Layer 6 of a small transformer language model trained on English Wikipedia (13 layers, counted from 0, width 64). Numbers have three digits each and are written without spaces.
A neuron's activation on a vector x is GELU(gate . x) times (in . x), where the dot is the dot product.

Input weights of the MLP neurons that the questions are about. A number n stands for (n - 500) times 0.0019.
n12 gate: 459487743379715634488558552491421515462374463713392491339546596603658568393506592374630312456451517604632472400750492440457370440409603604606558385629513576537338397570401458455514662523327502
n27 gate: 568735386372553511479441464679322401460347511591585301357624439556714587610640553304574548564561349469533393652612484614338596601356623700643766294614493366277369329349549608531655366577206518
n44 gate: 710568595624400315649559882190166367284502577295482687750571315380362581219594818526563570518318467396419475496572453844578597698343421589452516553576636359459559571392353702657485399365545553
n59 gate: 461603461551494711776463569483482747495367328765406415672457497288434523539547540528495460700347295363478366415597432419456612336297403438628595433531447123409337504264463580486483283600600548
n63 gate: 486677389426590467526374587286484329527549280441470678718479418533605592336497632364625519610523591530494541601427552670461308398448499487495356417518512533529624512486619415479499464317437520
n67 gate: 498465479419666419669618465394658364571455379601353568478518498419674534431544456614535558369699636340620619558425255718593341431538517432511571495501488377533482546498546518531463606535704692
n70 gate: 630639513597528285819618548447433744268651511367409461421441339311510191632230449415494478736411409580369320299591633591546693458293385660650728899552571682576583544722339946764314457521662528
n93 gate: 535474406415595366517507562550406371435376579363461503448459488558292536229449723375625595679366476521567520434512581646368381266633637344438374500583968602456394398453733302295165391523460449
n97 gate: 470619606405523529629662642460673574386525625386494546547581379475447736666463535476555493373522440446545607534430490438604438448652694602655532545406512462439665522367553432432566543638558588
n105 gate: 418225416563421398660659534529466707342632092616567424511503567736371590564327437636611289550280528526399429447356376608515212729798445290449411696536379417676438539321472675320481469164448471
n117 gate: 397585645388328527369428431566547134513601406430561471584519419563500747515441336423597569409479579648639440583429495473351366568512578540496366661289511534649531489439584401733351520346677662
n131 gate: 513569394561443477531463521398530302557600477504443544774558437487656512594529623570528473402363513301505546542376273573367507344462589490416399492591599536541542438558482588718410469731622343
n134 gate: 573459461479520527486633590695338392474404388565613511599450508490508448612271428327608576601499492596463659483490564697605389570479408585603549432630604622507674321379370636261606507448544466
n138 gate: 590325700423351420610391498563456394534520418481573410597756340293456669510260492583670299500390385508557581366492581674231528758340632588718217599626329443423472487552498616587883478351593309
n145 gate: 518411460414715449394549548615444397556403396641471457363591420464632362618666424606839430603563372505312356377386312506564330420534457497479417651576438469412550529426505739400444336487371527
n151 gate: 577438364571368692499570314639310507516591776401715388355522445653285567529673451349383470530635554461422540565368529459195516293601415543620393564624713385567282538509728313420315364407541508
n152 gate: 767387508616430435476364578321520561658397517519617403690549451627396649750440509423510487400381539529645452585461519756489600418415333255393413625486593577593482512631442459468375412664306271
n155 gate: 543567524522508303684629525623487347330594565289437384398311376315436631545555740523716396259414360521516702753509460554631547441489684658495580766630353571595635497512544509432494637471480620
n12 in: 397427439356539518588559430702737309635805464477585556362419409520501355485558277602619557510564605562690475733504514415454270541585659695536432522505274573752379566417437453451463512633457552
n27 in: 382653533381505490613276385519636448287642691504473518483520362574635507580488403448327556412577489548561413478741641500328434471419565682886485349468159697432462350332536676642344401321250492
n44 in: 559587565440573162684715560296286483307562684294614475698713461407453229668477453467533549611640859585376424479572497556413556317274330781117555488427501432513206601652340625738556821679386632
n59 in: 366797590374324715564313342547485839541440302529585396702577488373536315683502420600495549568700517375505538453237535453439461412448290455823437721640541543335506375403472464448474511279482372
n63 in: 475339505512355435386492580589443480434588500825457460419503485557514476541381354251475261857393341565425496515387534512568593450535567444288399375489603486419567471771702457527420670669315463
n67 in: 666319369572365619498329555368636513581366552507541407686452433482264654405576301649404524494691635607633470344613403642307506451596300574301472479663520574571391536573416574614498419437455543
n70 in: 542191549470606392503617698679471263482431831394530456092268513638353656475578342484395316644675219613582630323551550555517228502486448361332260590438557768561516428387494443354542361355438560
n93 in: 588601412685572269557434541407490460671591421497648517424448446569577408381341543641528312680250442770340544504422645636347444469306330655624193302681570317236449471424481635440566364174303295
n97 in: 398547519533418581623500457628642493423748588635532471475358538578302663488637668258239439754494634429295480642554514408821503542475566570586392440537498534475497465436596462413815593522560280
n105 in: 363282521675389642618410415488421370576669496343633270408361574791275160620425215391433391535738565489511515566838486348308504489374434428325496507548464366643511588129543443462533526448596494
n117 in: 352515494595561491500703541531554454620476355609535580513540416433568379304687364769591605564597434403343571415634440477656410388549445335813599422533517397628527600305225530449426532622473486
n131 in: 434432668591726379571377511792601382518477451497548608348703521675613691482686490278535556406366253718354593516700342447617440337466501272484253422597611471621428383695462554559355494579512439
n134 in: 432550606288355452490329244363545547429223458442459446407568559442638564698579670528420503276649467649467545650380578622298543505301392619597562398456332269701557413463537458450519278456372423
n138 in: 455445782597376515600669613677669477351270728514341525508630534683463565608418591443323368674394357305598754463435389571676314588365360728430388406379642494485544469729285575264606466586388680
n145 in: 493383425573390513463411455578679600520496531585527537507428503752564554618492674528526648574497316264198375418322437494501515494612669446589406773374601544317592505550640447563624429630793562
n151 in: 588573602593557443559274575313299648486443601432385571413830516542503482376356468593415359561350436510708481461500701580502570412309536329603567459415330486295520635497527348484667611583554595
n152 in: 501520256404251395818528665757308443653549509488459534596525506543491447446423519281477592613326393754590501604333523570499294526529582636336466300370366671507799405573345555472706515325652660
n155 in: 395504376557364496558460471524586795594459520398706377671451283587813440740665694259634497551391499432341586600390346437600378223491358575518425520344258272393485349676607558431485519567275675

Each question shows a token from some text and the vector x that enters the MLP there. A number n stands for (n - 500) times 0.005.

" ser": 422379310471466552394505590402738495729595455613776585472464460435480718541521439464448433582675474504596421450459551425488623554478516508434501516542596479447413494363420339532479692441407676
Which of these neurons fires most? n117

" as": 416405502359637493534256486582593532455611508560495618413443560309563367583560467549381463539575493515661353680374581340521570449439573486350526361663578522406659440492547488443477598451441536
Which three neurons fire most, strongest first? n117, n27, n138

"ti": 403382632381476501569531724461622574537560511445477569501595534446617542722406465514536404443458655668310546371641504219430486495509648543500461390469671605501448369447404447308558479546526537
Which three neurons fire most, strongest first? n12, n97, n138

" assistant": 283472480357465654653316691492728496690535504474492746550524469333499586500465491612567490385598463498388419489441422490475584431523476542353406499437655453427524451536474491382450546490486668
Which neuron fires most, and how strongly? n67, at about 1.1

"d": 315503397493434581594265699530603615557530558461420652451555465425640503584429554584442583510437506422437369589535535302460690495443588474548394539452721569440378507461482416462473591497574615
Which of these neurons fires most? n59

"ad": 399326463419512559540417580485627488622601501563471877418503535335682372511410531499448424541656548489502400449453520497435452412407545570512461442640609696349493543518405512399443536454439710
The two highest activations, in order: n12, n63

"n": 413359535521574501484468467512486306700551538499588728417558494488669523558364456697548479513500615515526434514617560347512475571474321506444426459275500659347512337486474538427293595605539541
Which three neurons fire most, strongest first? n117, n12, n97

"m": 358523471315593611459456611470585456656652562513526836387534526406640458499381475601459510598553520538658395349642427512444439487341441571473471534391714605383505408418443429470412530543483598
Which of these neurons fires most? n12

" le": 455485492400619596632525547356798466669469512585645673473581735366481588557613439512482562477571443572532449385395585353384606558435499425309511489333613377543675569504455524516533616446478471
The two highest activations, in order: n67, n27

" producer": 223454418425489548683384536484704546567513547501582610515563476307458625544449471613530254442487492527485462456439419505446502513578588538381417404478697461412563367560471402407469394463497693
Which three neurons fire most, strongest first? n138, n67, n93

" Fr": 383583465632542510516625451470732416625540600489591504362421733349545536573575515616444379526517490341477484372396542448331586551336487523482534309507548307448515625533569365444506612552500573
The two highest activations, in order: n152, n151

" can": 360448470547598498683376646480634525531658511483658493464531508387538643559446336596341429589629598566655474374435477527362577505528584445428465426522738504631590517509491659582661391465505538
The two highest activations, in order: n70, n67

" before": 356486438448605535523269564516634463552605657408618646477551590343559383499544515665422655477597643549535408627344588443493610514499476523295439416638534454480530490473466483425464533543469489
Which neuron fires most, and how strongly? n138, at about 0.14

" 2022": 268466550512509466595405654552554608365664546418648488472527523447664543597479597591672493448424583409610521608332518361544591409457495555437379349418633429426718390399504405446439494581521512
Which neuron fires most, and how strongly? n155, at about 1.7

" edition": 327489490321459490674326486419720471505559535447568724463473485415614700473592532652585342485399581501450500515427489375504516491508514564377436313423698561437583482440494399451379428464523653
Which neuron fires most, and how strongly? n93, at about 0.51

" commercial": 367370525475458479563356592446736496569654484566467677470621508386465618499385572569559351463494540496535585630395453370389493543507554578360390404524734413421495352480477413414487461516592722
Which neuron fires most, and how strongly? n138, at about 0.99

" actor": 242450383491480571583390499478635618632506567460645702471531397348513640506395516547520398463567491534495441616448498540501542479627538452310443393432690408393609447512525347440392479385525732
Which of these neurons fires most? n63

"w": 412571470581502487365528437533536376554538620476586702445445534333611457586612573447495397537465481467584468288571620637352576468421376565474490223589624492327564544406440465497499477480583737
Which three neurons fire most, strongest first? n27, n93, n44

"side": 391476595495507513280457667468635449621664480358657792540394535509569611438403544660485512493391488402590486383371410364351524500498480485382475518571613540402437364382423581573429571540615611
Which neuron fires most, and how strongly? n134, at about 0.33

"ie": 397336438472425535308516552566488441649487492497642856424588725471558494574556557430453453484597677480465498521543679701403442413431427544645519586451476574504581293372440591444514525421403587
Which of these neurons fires most? n134

"ph": 345561500377567622268504456470615485654521603480642705363537492416590570693467527513431452500456417589572577329665489519551417565535292521520422530352591565390676482412611596310592522577632538
Which of these neurons fires most? n145

" which": 362430488225638581624417499499676574370605522519616704428584490387519428583497466697493417474508477567753455716359587369480649478464440447333500398598675502539564429560502466554458483493493509
Which neuron fires most, and how strongly? n145, at about 0.22

" int": 392478546359529485605496615415823517551572459503495403534557683282464661450356515558378409565550539477621521474345428451311584531472519507508387397476725441566532589534555422402463506471461449
Which of these neurons fires most? n138

"s": 389448406490467543540371546432542450698563507538554764502513562367626659583477475703507466627573757449376499485497474597498494469498542376448527532286642606459528382582507519517464485465681527
The two highest activations, in order: n67, n117

" been": 389484401488557464624253664579608570534597591590525605437508571356505443689453434624423591474583528599693438602445399379452576519440610435384463420507635515504538542557441446457327555417529621
Which neuron fires most, and how strongly? n67, at about 0.25

"st": 423581447518426478882391594382600480544515526343616764499523532368537429631593548509442460489539571430234555499456503472491540454429441550581429390457756580413464524496526454531650500555668527
Which three neurons fire most, strongest first? n44, n97, n59

"os": 368464524438566526172541381584428451504390495511472462383428623347581455608455472590641365591390628549656373291499492397488535351458393434525505554222638387421580504412517541430378547520567565
Which of these neurons fires most? n117

" Rud": 325501341727537436567533554398734439611569565477625629405436522345518613589527526610384437493506487477571364411439485439634614437488489525520443307616508486394550655416517508451549664624563671
Which neuron fires most, and how strongly? n97, at about 1.3

"anie": 326478386285430572380438724443702616642452498453563417327524616431635349549447503500505471436419521576346430309528543386539437340575678505439330491545589434416553358424528493421388531462580562
Which of these neurons fires most? n145

" sales": 334521491477468555445370554481792442628628464570538684553613587315573683441510474628621469526459603514399430609526515375542576456467541473420429487272668450510503377551509434561414446379602651
Which neuron fires most, and how strongly? n117, at about 0.83

"ons": 423478498179574604690376649499567506524598542501525747463599515307632515632490532645582417575419607534526500639529536362538561484413615502506433415334702578449619499489475496400403468476565584
Which of these neurons fires most? n12

" of": 469522487482683470360336340543605332570493568384547746425455587439463673615585500610508545602489618479560453354442543365386611493656252448459526469576414564321390504460577564472519538436545559
Which of these neurons fires most? n152

"!": 430456435361578610486471571501468611628615591511507892365530585342613561601576472538434501446452523388456394473398572439607561466575495320423427436365524428443552496483501310590442475456505513
Which three neurons fire most, strongest first? n105, n44, n93

"ne": 415394521565540537438440677530689557629622488532521670502571529405560371544405529557545369489524579481245395353528703330391367475408779481505466663464588533594538304478414537420480530442592564
Which neuron fires most, and how strongly? n145, at about 1.3

" studio": 336471538328440520571330589416664518704558580437653681543638516404558659554447502635464375423550411502427486521401374537482512531575503486320423409405728481419531403503392472501448418416549650
The two highest activations, in order: n131, n67

"y": 400569509427629515332448462532434440450641596433603892414552557425547614593518551414574470542556576450462596462562601627473541523500422534541479386431524638334602320266485619469463495403555535
Which of these neurons fires most? n27

" \"": 519412447390542608424508637545613587463606538469469612370463584323579642483523515648374464441367550519616440648461535486384597556517594658351511363412707348423567702512476543481409460386401571
Which three neurons fire most, strongest first? n105, n145, n131

" m": 483604513624588562545477528367651504584576528667610543444451525284565595572475500582431357655465420472531553665435413436389481424487528583374466458483781510518709564542470422619595557436448486
Which three neurons fire most, strongest first? n63, n97, n27

"urance": 281506506330507508364384699515679469601545417431530659368574596339503491487402516499691434556608579587412464351499526445487538438528481381530498594273737491506490327585596452490409443475584645
Which neuron fires most, and how strongly? n145, at about 0.81

"es": 303447493446645552592398574499532501631493511558585655374600514411557685598410526598588470629396630568536396686509556180491506447513519469493472575276620620444431331538483512432298524577418564
Which of these neurons fires most? n12